Layer 5 of a small transformer language model trained on English Wikipedia (11 layers, counted from 0, width 128).
A neuron adds its activation times its output weights to the MLP's output. To switch it off is to set its activation to zero at one token and run the rest of the model.
A neuron's activation on a vector x is quick GELU(weights . x), where the dot is the dot product. Quick GELU of z is z times sigmoid(1.702 z).

Input weights of the MLP neurons that the questions are about. A number n stands for (n - 128) times 0.0082.
n9: 120, 143, 116, 142, 116, 136, 137, 100, 139, 127, 178, 125, 118, 130, 130, 109, 105, 144, 141, 123, 132, 113, 110, 106, 154, 123, 134, 145, 143, 127, 150, 120, 109, 154, 133, 121, 144, 141, 137, 248, 133, 166, 167, 173, 137, 126, 118, 129, 131, 123, 127, 125, 145, 106, 136, 128, 141, 166, 105, 138, 112, 127, 116, 102, 129, 133, 101, 145, 133, 147, 167, 125, 121, 127, 129, 116, 146, 117, 167, 153, 124, 128, 131, 149, 137, 139, 136, 159, 110, 156, 114, 117, 146, 121, 92, 127, 109, 124, 133, 131, 110, 129, 135, 125, 154, 119, 138, 159, 129, 131, 127, 214, 90, 107, 147, 151, 127, 125, 152, 109, 107, 123, 165, 122, 103, 142, 106, 120
n10: 142, 179, 145, 117, 128, 107, 132, 85, 113, 103, 115, 118, 116, 137, 109, 109, 121, 114, 85, 155, 142, 121, 131, 137, 122, 134, 161, 143, 110, 156, 157, 105, 115, 112, 147, 162, 135, 105, 144, 148, 129, 121, 179, 135, 193, 152, 114, 101, 123, 176, 145, 125, 159, 114, 135, 131, 116, 151, 140, 110, 104, 114, 132, 149, 132, 148, 126, 131, 113, 117, 115, 171, 147, 102, 107, 95, 100, 129, 124, 139, 112, 167, 159, 177, 143, 161, 112, 156, 131, 147, 120, 140, 145, 133, 139, 131, 122, 116, 123, 118, 118, 130, 133, 110, 138, 126, 128, 101, 121, 110, 166, 113, 119, 139, 147, 107, 112, 178, 102, 106, 113, 122, 161, 124, 104, 126, 123, 139
n41: 125, 143, 139, 139, 132, 101, 117, 163, 147, 128, 142, 136, 127, 142, 123, 136, 122, 147, 108, 116, 115, 113, 156, 115, 152, 130, 134, 163, 115, 127, 117, 107, 125, 108, 122, 140, 136, 135, 119, 127, 96, 113, 105, 132, 109, 85, 149, 130, 150, 150, 154, 106, 151, 142, 143, 156, 148, 127, 129, 120, 97, 114, 117, 110, 156, 121, 152, 159, 138, 126, 127, 165, 139, 160, 168, 158, 134, 109, 139, 137, 137, 108, 147, 162, 142, 76, 116, 73, 122, 125, 96, 138, 106, 133, 111, 126, 115, 147, 142, 136, 125, 135, 121, 120, 153, 133, 111, 88, 121, 141, 116, 140, 137, 138, 94, 140, 181, 99, 104, 145, 144, 148, 140, 123, 114, 114, 190, 150
n121: 129, 131, 133, 113, 93, 109, 129, 144, 125, 127, 149, 92, 125, 102, 85, 126, 120, 118, 122, 107, 130, 136, 105, 135, 136, 136, 103, 136, 138, 127, 145, 137, 108, 113, 88, 133, 134, 137, 131, 152, 82, 115, 113, 141, 131, 145, 133, 119, 138, 106, 120, 89, 125, 115, 112, 114, 150, 154, 119, 105, 85, 106, 139, 171, 122, 129, 135, 108, 137, 109, 121, 136, 156, 165, 116, 164, 98, 145, 129, 109, 146, 138, 129, 118, 139, 147, 136, 153, 96, 149, 121, 100, 149, 116, 152, 113, 149, 126, 116, 123, 130, 114, 131, 118, 161, 162, 136, 137, 117, 126, 138, 112, 90, 106, 92, 90, 143, 126, 124, 164, 138, 147, 140, 131, 110, 120, 143, 133
n220: 110, 121, 130, 142, 107, 118, 137, 107, 132, 126, 133, 146, 119, 106, 171, 129, 130, 123, 133, 108, 139, 153, 101, 131, 107, 149, 137, 130, 135, 148, 127, 186, 118, 116, 153, 103, 92, 102, 148, 99, 86, 151, 147, 109, 137, 119, 114, 140, 120, 167, 143, 110, 124, 171, 142, 162, 121, 122, 132, 128, 132, 148, 122, 125, 164, 109, 118, 148, 115, 131, 85, 134, 146, 131, 107, 124, 114, 141, 94, 142, 111, 149, 107, 145, 149, 139, 151, 140, 155, 112, 159, 119, 121, 123, 113, 135, 137, 114, 148, 160, 146, 146, 145, 135, 122, 152, 122, 130, 156, 107, 142, 131, 124, 131, 123, 101, 138, 114, 119, 102, 117, 118, 114, 135, 139, 112, 115, 119
n328: 97, 112, 133, 126, 149, 127, 157, 155, 150, 99, 144, 90, 140, 95, 116, 114, 144, 107, 159, 141, 142, 127, 113, 117, 125, 138, 120, 131, 122, 115, 167, 156, 91, 122, 116, 141, 136, 111, 152, 151, 148, 127, 176, 127, 139, 158, 127, 116, 130, 110, 137, 136, 132, 122, 137, 101, 97, 147, 110, 127, 123, 109, 125, 115, 123, 162, 91, 154, 129, 134, 120, 134, 127, 138, 129, 137, 155, 103, 132, 118, 123, 114, 151, 105, 97, 129, 147, 117, 95, 146, 126, 141, 141, 151, 108, 121, 163, 115, 106, 86, 78, 135, 198, 93, 96, 108, 132, 141, 124, 120, 185, 141, 164, 130, 107, 127, 144, 116, 151, 126, 130, 142, 124, 145, 115, 168, 132, 127
n341: 120, 127, 112, 120, 149, 142, 140, 102, 129, 114, 178, 134, 128, 141, 141, 146, 129, 122, 156, 144, 107, 116, 144, 124, 132, 137, 116, 84, 135, 166, 112, 135, 129, 119, 115, 150, 124, 114, 142, 163, 119, 125, 140, 134, 123, 150, 151, 126, 139, 150, 94, 143, 135, 107, 133, 116, 110, 122, 155, 151, 147, 120, 118, 142, 161, 153, 135, 128, 132, 122, 82, 153, 122, 132, 98, 138, 123, 111, 99, 121, 143, 147, 134, 154, 163, 139, 100, 133, 120, 149, 97, 127, 145, 106, 129, 131, 122, 118, 110, 24, 136, 106, 114, 135, 107, 102, 138, 131, 149, 171, 117, 141, 131, 78, 114, 142, 117, 150, 94, 121, 107, 147, 131, 138, 107, 113, 123, 153
n460: 118, 178, 120, 134, 140, 177, 124, 124, 100, 124, 115, 106, 132, 134, 133, 112, 134, 154, 129, 105, 124, 121, 104, 155, 136, 110, 139, 135, 119, 170, 141, 124, 54, 137, 129, 118, 85, 127, 112, 117, 110, 114, 146, 151, 162, 119, 122, 123, 114, 159, 117, 117, 119, 141, 107, 124, 90, 122, 139, 111, 114, 154, 143, 134, 102, 115, 166, 167, 117, 123, 134, 118, 98, 129, 117, 149, 98, 180, 124, 122, 123, 142, 145, 138, 150, 131, 134, 103, 115, 118, 144, 140, 152, 121, 137, 127, 124, 127, 141, 125, 101, 146, 134, 135, 124, 134, 119, 112, 93, 111, 145, 107, 140, 94, 136, 121, 123, 132, 142, 133, 155, 155, 195, 98, 127, 137, 75, 140

Output weights of the MLP neurons that the questions are about. A number n stands for (n - 128) times 0.0049.
n9: 112, 115, 159, 97, 154, 89, 181, 110, 57, 169, 158, 148, 140, 138, 169, 98, 80, 112, 124, 141, 145, 114, 200, 79, 185, 154, 152, 94, 113, 115, 109, 90, 131, 125, 164, 96, 98, 142, 149, 58, 111, 145, 94, 136, 149, 78, 159, 134, 163, 146, 129, 182, 94, 116, 140, 128, 155, 158, 112, 143, 105, 98, 141, 120, 122, 72, 64, 99, 115, 114, 145, 115, 82, 108, 128, 168, 88, 159, 174, 183, 140, 154, 132, 151, 100, 163, 211, 82, 164, 151, 162, 139, 148, 194, 95, 130, 189, 86, 132, 134, 79, 65, 71, 139, 99, 143, 183, 100, 84, 56, 82, 109, 124, 74, 139, 90, 108, 146, 167, 143, 142, 160, 63, 167, 131, 167, 138, 82
n10: 107, 73, 150, 129, 104, 156, 119, 109, 149, 157, 97, 102, 100, 153, 89, 155, 126, 80, 108, 109, 141, 38, 115, 121, 178, 201, 81, 150, 87, 128, 108, 109, 189, 119, 140, 131, 111, 207, 114, 131, 156, 138, 161, 94, 116, 153, 199, 217, 134, 56, 70, 145, 133, 99, 106, 66, 171, 108, 177, 169, 130, 106, 97, 182, 126, 182, 131, 196, 165, 106, 130, 121, 161, 149, 59, 126, 121, 172, 109, 106, 143, 114, 105, 176, 141, 142, 100, 128, 126, 116, 111, 128, 141, 114, 123, 184, 148, 156, 133, 175, 185, 108, 108, 111, 123, 156, 138, 130, 116, 114, 91, 150, 140, 141, 71, 173, 106, 169, 142, 94, 148, 116, 105, 81, 170, 123, 181, 134
n41: 141, 86, 128, 150, 41, 150, 104, 191, 100, 103, 97, 138, 176, 176, 61, 135, 107, 150, 93, 53, 182, 157, 157, 137, 170, 54, 128, 153, 101, 56, 111, 122, 136, 134, 122, 83, 123, 182, 104, 89, 121, 150, 143, 119, 118, 171, 159, 82, 142, 161, 190, 109, 135, 123, 129, 152, 124, 122, 173, 129, 54, 151, 92, 141, 163, 172, 176, 132, 174, 134, 140, 100, 157, 121, 94, 172, 126, 137, 93, 150, 121, 131, 83, 119, 163, 100, 103, 95, 117, 117, 212, 134, 158, 146, 152, 93, 119, 133, 137, 80, 151, 136, 145, 154, 84, 98, 110, 139, 86, 206, 122, 93, 138, 157, 60, 135, 157, 106, 146, 55, 174, 144, 193, 110, 120, 150, 88, 100
n121: 83, 112, 102, 201, 78, 173, 149, 148, 144, 127, 124, 158, 62, 101, 193, 109, 120, 151, 89, 118, 156, 146, 116, 78, 157, 85, 120, 135, 166, 154, 92, 75, 161, 149, 196, 86, 190, 113, 130, 111, 184, 161, 156, 89, 115, 99, 164, 114, 125, 81, 171, 127, 165, 163, 104, 148, 142, 102, 101, 154, 125, 169, 124, 108, 142, 101, 168, 139, 125, 194, 136, 93, 137, 83, 183, 155, 184, 84, 107, 125, 80, 57, 78, 100, 140, 107, 68, 119, 175, 89, 138, 84, 115, 82, 116, 147, 133, 92, 60, 128, 115, 73, 148, 125, 120, 110, 72, 131, 135, 117, 132, 145, 188, 102, 47, 187, 90, 138, 171, 73, 146, 98, 117, 165, 146, 176, 118, 149
n220: 151, 122, 126, 159, 77, 119, 80, 186, 123, 133, 159, 121, 132, 125, 86, 183, 164, 64, 147, 150, 174, 105, 130, 113, 167, 139, 150, 85, 131, 119, 73, 61, 157, 154, 113, 90, 114, 114, 107, 143, 178, 159, 164, 123, 118, 151, 120, 78, 105, 101, 148, 168, 121, 168, 121, 105, 116, 141, 187, 71, 124, 120, 119, 131, 140, 84, 141, 163, 103, 147, 161, 118, 175, 168, 164, 153, 194, 35, 167, 88, 134, 134, 104, 140, 117, 115, 131, 185, 131, 97, 74, 114, 112, 131, 161, 104, 116, 175, 134, 72, 154, 117, 140, 82, 188, 120, 114, 99, 99, 109, 199, 127, 105, 89, 165, 113, 106, 126, 119, 166, 101, 173, 118, 139, 79, 187, 119, 122
n328: 131, 170, 98, 113, 167, 171, 101, 157, 95, 149, 117, 143, 167, 8, 211, 123, 136, 179, 154, 154, 152, 173, 91, 194, 131, 178, 153, 152, 180, 44, 138, 137, 214, 64, 79, 114, 116, 123, 122, 104, 59, 138, 116, 156, 105, 128, 159, 111, 170, 195, 88, 143, 128, 113, 157, 142, 130, 118, 168, 80, 85, 130, 91, 135, 83, 159, 161, 174, 69, 169, 156, 121, 125, 142, 140, 139, 63, 88, 120, 160, 109, 143, 126, 119, 163, 83, 94, 118, 98, 138, 140, 152, 133, 112, 91, 132, 178, 38, 150, 171, 94, 67, 99, 132, 93, 169, 102, 152, 76, 84, 119, 75, 75, 183, 142, 124, 175, 140, 126, 148, 103, 120, 160, 151, 142, 147, 170, 142
n341: 184, 121, 186, 185, 102, 100, 66, 82, 123, 217, 66, 151, 118, 135, 90, 126, 111, 157, 72, 164, 111, 114, 119, 104, 131, 170, 94, 126, 99, 124, 165, 121, 174, 127, 137, 88, 108, 130, 77, 108, 186, 100, 145, 130, 142, 118, 79, 175, 112, 83, 168, 115, 159, 150, 168, 114, 108, 127, 154, 91, 127, 151, 161, 157, 143, 52, 141, 117, 62, 140, 62, 148, 106, 52, 97, 120, 108, 209, 127, 116, 123, 141, 141, 99, 162, 147, 130, 114, 121, 89, 130, 141, 150, 175, 134, 97, 90, 102, 163, 174, 79, 140, 103, 107, 152, 106, 170, 95, 170, 172, 118, 116, 68, 151, 89, 150, 101, 162, 95, 104, 110, 89, 82, 146, 158, 103, 107, 90
n460: 155, 47, 156, 162, 111, 27, 136, 117, 146, 121, 190, 107, 106, 157, 100, 176, 155, 111, 144, 229, 118, 118, 145, 96, 108, 133, 131, 148, 52, 129, 135, 94, 147, 176, 98, 124, 147, 133, 113, 159, 178, 155, 112, 114, 54, 119, 28, 106, 177, 122, 141, 103, 107, 80, 177, 181, 137, 123, 101, 138, 121, 104, 82, 159, 196, 83, 120, 106, 172, 69, 152, 185, 202, 108, 140, 87, 179, 80, 125, 175, 129, 105, 114, 139, 105, 117, 114, 157, 132, 134, 35, 101, 134, 145, 153, 165, 172, 132, 138, 152, 97, 167, 120, 130, 183, 180, 181, 140, 117, 134, 79, 126, 166, 168, 61, 162, 120, 132, 168, 158, 47, 128, 149, 110, 129, 193, 155, 144

Each question names a token from some text and the token that comes next. It shows the vector x that enters the MLP there. A number n stands for (n - 128) times 0.053.

Then comes g, the gradient of the next token's log-probability with respect to the MLP's output, scaled to length 1. A neuron's effect is roughly proportional to its activation times (output weights . g). A number n stands for (n - 128) times 0.003.

"0", then "2"
x: 148, 151, 132, 104, 141, 143, 144, 101, 137, 145, 124, 127, 182, 167, 121, 110, 132, 100, 139, 139, 119, 142, 76, 138, 116, 128, 155, 78, 88, 102, 92, 150, 117, 101, 178, 111, 134, 169, 123, 137, 131, 144, 131, 138, 109, 130, 123, 130, 116, 127, 140, 149, 113, 112, 129, 130, 144, 130, 139, 129, 131, 141, 201, 148, 148, 127, 80, 146, 125, 112, 126, 156, 137, 153, 127, 149, 136, 111, 148, 117, 154, 115, 128, 99, 122, 149, 132, 125, 129, 119, 95, 153, 141, 85, 140, 85, 108, 140, 96, 123, 131, 111, 120, 114, 129, 127, 133, 147, 145, 127, 113, 113, 102, 117, 136, 109, 102, 107, 104, 120, 154, 116, 86, 111, 159, 145, 150, 164
g: 143, 81, 142, 122, 121, 149, 96, 136, 123, 116, 119, 82, 113, 129, 110, 196, 165, 144, 82, 131, 116, 136, 115, 109, 131, 160, 165, 146, 136, 153, 80, 85, 122, 152, 87, 133, 128, 140, 85, 171, 172, 118, 144, 137, 186, 175, 167, 112, 160, 139, 136, 91, 117, 156, 137, 158, 69, 130, 180, 98, 103, 96, 143, 165, 94, 111, 94, 116, 111, 94, 140, 165, 136, 114, 79, 122, 195, 101, 146, 220, 136, 163, 120, 73, 130, 126, 164, 114, 166, 136, 80, 69, 186, 154, 149, 121, 108, 112, 122, 109, 90, 140, 99, 114, 81, 108, 157, 133, 128, 131, 84, 155, 130, 121, 107, 126, 114, 159, 113, 112, 167, 101, 138, 156, 149, 109, 109, 137
Which neuron, switched off, lowers the next token's probability most? n341

"s", then "u"
x: 161, 95, 152, 79, 145, 123, 144, 114, 136, 141, 143, 129, 158, 134, 151, 102, 113, 101, 115, 160, 140, 132, 74, 141, 138, 129, 164, 127, 138, 128, 92, 115, 130, 93, 176, 105, 142, 143, 81, 171, 150, 122, 129, 113, 119, 130, 138, 130, 133, 106, 137, 143, 140, 135, 162, 139, 141, 90, 117, 109, 127, 144, 164, 136, 106, 103, 95, 124, 139, 109, 174, 161, 139, 150, 138, 112, 134, 116, 134, 133, 132, 139, 123, 119, 109, 159, 161, 142, 89, 134, 93, 128, 122, 97, 150, 84, 114, 161, 121, 131, 107, 112, 99, 130, 128, 138, 165, 144, 176, 89, 108, 140, 108, 136, 112, 128, 121, 118, 125, 143, 131, 107, 94, 105, 111, 121, 141, 143
g: 104, 115, 142, 122, 142, 128, 177, 109, 84, 142, 48, 123, 117, 138, 104, 142, 69, 140, 122, 163, 105, 146, 172, 127, 121, 140, 128, 146, 141, 145, 133, 167, 177, 115, 105, 166, 114, 133, 113, 111, 91, 130, 185, 102, 150, 90, 67, 131, 143, 206, 67, 133, 135, 142, 126, 117, 103, 125, 82, 125, 115, 171, 174, 112, 141, 116, 142, 181, 181, 113, 138, 88, 87, 131, 108, 135, 165, 93, 152, 106, 123, 126, 68, 129, 126, 155, 103, 122, 136, 116, 123, 58, 174, 119, 129, 127, 144, 119, 117, 112, 136, 109, 77, 146, 153, 114, 172, 125, 126, 138, 104, 95, 73, 151, 156, 107, 106, 139, 184, 162, 145, 150, 165, 119, 167, 191, 120, 93
Which neuron, switched off, lowers the next token's probability most? n9

"rom", then "ot"
x: 122, 132, 143, 88, 124, 136, 137, 107, 89, 178, 142, 137, 166, 146, 147, 136, 156, 118, 131, 155, 144, 129, 75, 133, 108, 91, 152, 137, 130, 89, 114, 133, 129, 137, 176, 102, 119, 128, 94, 110, 133, 126, 123, 128, 106, 128, 142, 129, 103, 134, 145, 116, 127, 132, 112, 122, 143, 107, 160, 128, 135, 131, 170, 175, 134, 106, 101, 127, 113, 113, 135, 143, 156, 173, 141, 144, 115, 129, 122, 118, 154, 121, 135, 120, 121, 156, 149, 122, 114, 112, 110, 122, 158, 120, 177, 92, 146, 132, 105, 112, 117, 121, 159, 104, 96, 140, 168, 128, 180, 81, 89, 123, 122, 104, 115, 120, 116, 116, 161, 139, 124, 124, 91, 103, 114, 150, 109, 148
g: 93, 160, 121, 111, 106, 142, 158, 110, 132, 188, 164, 158, 91, 142, 173, 159, 158, 162, 101, 195, 127, 135, 112, 101, 166, 120, 127, 106, 149, 136, 159, 145, 170, 136, 144, 85, 165, 120, 73, 137, 102, 69, 117, 83, 178, 112, 175, 80, 149, 86, 104, 143, 123, 92, 94, 152, 159, 88, 119, 177, 86, 157, 126, 86, 146, 134, 131, 125, 119, 136, 90, 119, 102, 85, 99, 138, 113, 134, 118, 156, 131, 104, 164, 122, 147, 148, 136, 149, 145, 156, 120, 146, 139, 161, 153, 115, 75, 97, 107, 96, 127, 50, 124, 124, 157, 178, 131, 132, 123, 91, 138, 100, 107, 112, 125, 165, 172, 129, 168, 103, 104, 64, 141, 148, 156, 82, 106, 170
Which neuron, switched off, raises the next token's probability most? n220

"w", then "ing"
x: 132, 127, 149, 96, 160, 140, 137, 88, 130, 149, 141, 108, 147, 159, 146, 127, 155, 112, 121, 127, 121, 141, 71, 146, 126, 101, 160, 111, 115, 109, 132, 90, 134, 129, 174, 101, 152, 189, 99, 132, 136, 135, 105, 97, 133, 133, 130, 130, 131, 120, 154, 109, 110, 116, 103, 117, 112, 108, 114, 102, 119, 169, 162, 146, 153, 119, 101, 151, 134, 136, 140, 117, 149, 144, 136, 154, 128, 107, 152, 120, 135, 149, 128, 107, 103, 143, 118, 116, 102, 105, 97, 96, 145, 138, 131, 92, 132, 140, 143, 160, 112, 107, 151, 102, 142, 131, 152, 153, 148, 89, 106, 112, 84, 149, 142, 135, 153, 105, 100, 114, 116, 159, 125, 95, 139, 158, 135, 179
g: 125, 129, 131, 114, 118, 113, 105, 100, 142, 120, 129, 101, 117, 139, 140, 119, 145, 173, 96, 147, 149, 144, 134, 159, 100, 133, 92, 148, 154, 111, 90, 173, 107, 122, 96, 165, 165, 111, 121, 93, 141, 128, 145, 154, 172, 180, 131, 151, 128, 172, 106, 147, 174, 168, 107, 125, 137, 87, 115, 128, 156, 141, 149, 147, 156, 174, 173, 170, 198, 164, 146, 135, 85, 114, 97, 101, 106, 63, 51, 117, 126, 166, 99, 176, 115, 107, 120, 153, 128, 99, 153, 79, 145, 124, 66, 140, 143, 162, 119, 143, 80, 89, 154, 67, 86, 117, 95, 128, 110, 127, 110, 136, 93, 89, 96, 140, 161, 183, 99, 98, 86, 97, 115, 186, 154, 125, 136, 153
Which neuron, switched off, lowers the next token's probability most? n121

"or", then "s"
x: 142, 139, 125, 92, 142, 138, 116, 106, 110, 189, 136, 108, 163, 142, 117, 128, 162, 104, 138, 168, 169, 143, 69, 134, 121, 107, 141, 142, 130, 111, 141, 127, 134, 116, 176, 122, 117, 142, 101, 129, 153, 131, 133, 111, 123, 132, 128, 146, 132, 146, 137, 134, 125, 114, 132, 119, 146, 111, 132, 124, 112, 141, 175, 150, 117, 139, 87, 130, 113, 108, 133, 166, 129, 126, 119, 132, 114, 106, 130, 100, 167, 125, 136, 120, 111, 148, 144, 133, 111, 82, 74, 149, 127, 128, 150, 74, 128, 159, 107, 130, 103, 144, 138, 130, 114, 136, 144, 126, 162, 118, 109, 131, 128, 123, 116, 144, 99, 92, 103, 83, 119, 105, 137, 109, 130, 198, 132, 161
g: 131, 118, 153, 119, 102, 126, 159, 91, 80, 172, 122, 136, 73, 146, 89, 155, 133, 114, 105, 147, 139, 61, 146, 162, 113, 145, 116, 155, 103, 181, 174, 92, 119, 95, 146, 136, 134, 198, 151, 109, 142, 132, 128, 130, 162, 148, 135, 186, 108, 108, 136, 130, 130, 130, 124, 141, 99, 95, 166, 135, 115, 144, 134, 61, 159, 161, 94, 123, 151, 121, 137, 102, 135, 114, 47, 154, 131, 111, 145, 164, 70, 110, 115, 87, 154, 105, 94, 103, 106, 100, 158, 94, 102, 136, 216, 103, 164, 91, 121, 166, 164, 128, 72, 141, 143, 113, 169, 135, 138, 123, 114, 115, 98, 147, 135, 180, 168, 106, 181, 114, 109, 108, 111, 99, 165, 147, 106, 147
Which neuron, switched off, lowers the next token's probability most? n10

"c", then "ol"
x: 140, 133, 140, 103, 159, 121, 141, 100, 128, 190, 125, 123, 158, 129, 128, 101, 137, 130, 132, 149, 134, 146, 90, 128, 116, 108, 149, 116, 126, 99, 128, 111, 130, 114, 183, 105, 135, 186, 98, 119, 152, 142, 95, 119, 125, 141, 148, 135, 115, 113, 133, 153, 106, 164, 154, 146, 144, 127, 126, 112, 126, 138, 164, 137, 113, 125, 111, 160, 139, 98, 137, 152, 179, 127, 143, 147, 121, 117, 127, 110, 163, 114, 130, 129, 105, 142, 128, 141, 102, 123, 76, 132, 136, 134, 144, 87, 100, 127, 105, 141, 99, 112, 140, 114, 129, 128, 118, 121, 188, 136, 70, 121, 111, 128, 116, 140, 121, 95, 108, 127, 139, 95, 119, 99, 118, 192, 99, 137
g: 174, 135, 132, 135, 101, 123, 58, 115, 121, 132, 103, 126, 104, 127, 124, 182, 189, 126, 57, 92, 76, 145, 158, 192, 82, 67, 156, 89, 104, 86, 111, 140, 155, 149, 133, 159, 112, 119, 114, 118, 140, 147, 158, 171, 142, 137, 123, 109, 106, 144, 108, 122, 95, 139, 177, 154, 120, 121, 102, 139, 162, 109, 125, 51, 127, 150, 131, 175, 161, 165, 131, 117, 120, 120, 139, 122, 192, 102, 109, 108, 77, 127, 126, 126, 112, 120, 113, 196, 61, 108, 139, 107, 147, 137, 127, 131, 149, 169, 112, 116, 117, 124, 148, 140, 99, 154, 124, 140, 97, 84, 137, 131, 133, 225, 96, 118, 141, 119, 125, 166, 128, 113, 176, 119, 146, 127, 105, 160
Which neuron, switched off, lowers the next token's probability most? n9

",", then " t"
x: 141, 114, 130, 79, 175, 131, 119, 121, 129, 137, 110, 120, 165, 139, 131, 115, 159, 111, 108, 152, 125, 116, 85, 160, 129, 123, 175, 124, 142, 113, 120, 134, 143, 121, 166, 122, 135, 167, 119, 116, 128, 137, 113, 110, 133, 145, 134, 121, 146, 110, 141, 130, 110, 129, 145, 125, 120, 129, 140, 125, 145, 136, 197, 148, 130, 130, 102, 139, 126, 93, 181, 136, 143, 119, 129, 126, 131, 105, 142, 102, 122, 127, 119, 114, 141, 144, 128, 151, 119, 136, 111, 131, 132, 56, 155, 59, 132, 133, 115, 136, 105, 112, 127, 100, 126, 117, 161, 134, 155, 76, 118, 84, 146, 160, 127, 133, 128, 115, 124, 107, 108, 120, 140, 101, 110, 147, 130, 154
g: 164, 147, 110, 153, 145, 166, 171, 101, 140, 171, 99, 96, 146, 137, 165, 138, 132, 149, 117, 103, 92, 148, 137, 84, 146, 121, 113, 61, 127, 145, 121, 152, 157, 112, 149, 84, 120, 137, 98, 117, 170, 118, 138, 100, 148, 123, 137, 139, 84, 143, 104, 104, 152, 116, 127, 104, 113, 148, 170, 162, 167, 97, 141, 138, 126, 162, 105, 90, 125, 143, 157, 113, 147, 131, 104, 117, 164, 189, 202, 78, 163, 94, 158, 183, 202, 112, 121, 114, 92, 85, 134, 114, 107, 130, 121, 148, 88, 92, 144, 149, 158, 149, 95, 113, 62, 128, 65, 138, 129, 170, 92, 131, 111, 116, 142, 89, 110, 113, 172, 90, 95, 156, 67, 105, 112, 183, 123, 150
Which neuron, switched off, lowers the next token's probability most? n10

"en", then "om"
x: 142, 132, 143, 120, 162, 157, 154, 93, 131, 157, 140, 118, 142, 138, 125, 100, 140, 102, 83, 124, 133, 140, 70, 126, 141, 123, 155, 163, 121, 87, 125, 133, 133, 117, 179, 105, 172, 137, 93, 119, 139, 144, 109, 107, 109, 120, 152, 143, 126, 133, 121, 166, 114, 127, 135, 135, 151, 110, 98, 140, 146, 149, 166, 142, 98, 118, 89, 141, 108, 151, 151, 137, 129, 160, 112, 141, 134, 124, 141, 127, 130, 112, 117, 99, 106, 144, 109, 144, 119, 123, 112, 142, 148, 115, 135, 81, 117, 167, 103, 120, 128, 142, 147, 103, 125, 118, 137, 181, 164, 113, 126, 83, 137, 129, 139, 164, 124, 116, 111, 113, 108, 113, 68, 102, 144, 131, 108, 148
g: 124, 124, 129, 146, 84, 139, 114, 113, 125, 162, 125, 104, 110, 136, 151, 106, 116, 166, 174, 202, 129, 180, 116, 93, 124, 91, 67, 165, 143, 157, 122, 115, 122, 99, 162, 114, 137, 167, 83, 145, 98, 116, 106, 125, 72, 137, 127, 110, 145, 179, 96, 139, 117, 130, 141, 122, 132, 156, 133, 137, 105, 110, 98, 36, 189, 150, 140, 163, 198, 141, 133, 116, 148, 82, 134, 141, 132, 184, 136, 134, 145, 127, 140, 112, 69, 179, 115, 88, 94, 125, 89, 164, 136, 161, 56, 136, 140, 116, 164, 131, 107, 121, 97, 136, 109, 174, 165, 142, 119, 104, 118, 149, 91, 175, 74, 173, 134, 148, 109, 112, 130, 103, 102, 102, 128, 166, 111, 131
Which neuron, switched off, lowers the next token's probability most? n328

"s", then "."
x: 172, 115, 145, 61, 145, 159, 110, 121, 117, 176, 122, 124, 176, 150, 149, 114, 134, 121, 129, 159, 131, 110, 92, 151, 119, 121, 148, 123, 116, 109, 113, 110, 102, 119, 174, 105, 109, 152, 87, 148, 174, 105, 132, 97, 134, 130, 133, 137, 109, 131, 142, 127, 104, 139, 148, 106, 134, 112, 131, 132, 99, 149, 154, 145, 97, 115, 106, 156, 114, 113, 179, 154, 140, 161, 154, 136, 121, 121, 129, 115, 131, 136, 123, 128, 130, 152, 131, 128, 101, 127, 101, 127, 118, 95, 171, 81, 131, 141, 132, 143, 106, 136, 115, 108, 111, 135, 149, 151, 150, 87, 86, 120, 119, 134, 141, 166, 132, 100, 116, 153, 133, 106, 123, 101, 120, 152, 105, 141
g: 142, 109, 162, 162, 107, 99, 170, 117, 117, 133, 91, 133, 149, 112, 176, 174, 109, 94, 99, 117, 111, 171, 81, 108, 154, 186, 136, 154, 128, 167, 153, 110, 133, 123, 151, 78, 140, 78, 111, 109, 187, 134, 96, 134, 118, 126, 113, 150, 106, 95, 140, 156, 112, 61, 111, 147, 166, 97, 130, 129, 137, 134, 104, 120, 162, 151, 95, 96, 146, 66, 143, 97, 195, 95, 127, 136, 82, 125, 135, 142, 149, 124, 106, 99, 162, 143, 110, 162, 71, 137, 61, 138, 131, 143, 118, 167, 107, 116, 139, 137, 161, 142, 147, 134, 114, 89, 105, 148, 53, 145, 142, 197, 119, 135, 141, 111, 135, 143, 184, 81, 94, 169, 175, 121, 171, 115, 107, 137
Which neuron, switched off, lowers the next token's probability most? n460

" of", then " Ch"
x: 127, 101, 130, 99, 168, 158, 157, 108, 100, 153, 131, 119, 137, 143, 129, 126, 158, 128, 127, 125, 142, 121, 104, 139, 140, 102, 147, 121, 116, 122, 138, 117, 145, 133, 154, 111, 162, 161, 78, 123, 149, 122, 121, 144, 124, 137, 144, 133, 132, 132, 135, 140, 113, 123, 121, 140, 88, 105, 118, 126, 137, 140, 197, 153, 114, 134, 94, 135, 124, 100, 171, 163, 138, 161, 130, 136, 125, 136, 115, 99, 125, 130, 111, 109, 129, 134, 148, 144, 126, 127, 100, 132, 135, 111, 174, 54, 126, 119, 139, 133, 121, 117, 134, 90, 112, 94, 179, 125, 165, 86, 143, 116, 119, 134, 126, 156, 134, 107, 98, 118, 103, 110, 119, 101, 119, 149, 112, 142
g: 127, 88, 99, 157, 139, 117, 71, 188, 126, 132, 150, 133, 157, 67, 113, 95, 116, 114, 157, 137, 107, 180, 104, 140, 166, 113, 175, 110, 177, 61, 116, 147, 131, 178, 127, 154, 124, 137, 210, 131, 145, 127, 169, 168, 93, 110, 226, 78, 113, 111, 86, 139, 82, 120, 130, 138, 130, 113, 142, 142, 124, 129, 114, 111, 133, 129, 130, 166, 76, 92, 123, 148, 123, 119, 85, 122, 140, 78, 79, 169, 103, 95, 168, 186, 131, 117, 107, 123, 102, 189, 95, 141, 104, 124, 146, 121, 83, 124, 119, 125, 121, 151, 141, 122, 159, 130, 146, 101, 97, 117, 161, 154, 121, 163, 99, 121, 148, 143, 130, 150, 105, 142, 141, 94, 125, 80, 144, 151
Which neuron, switched off, lowers the next token's probability most? n328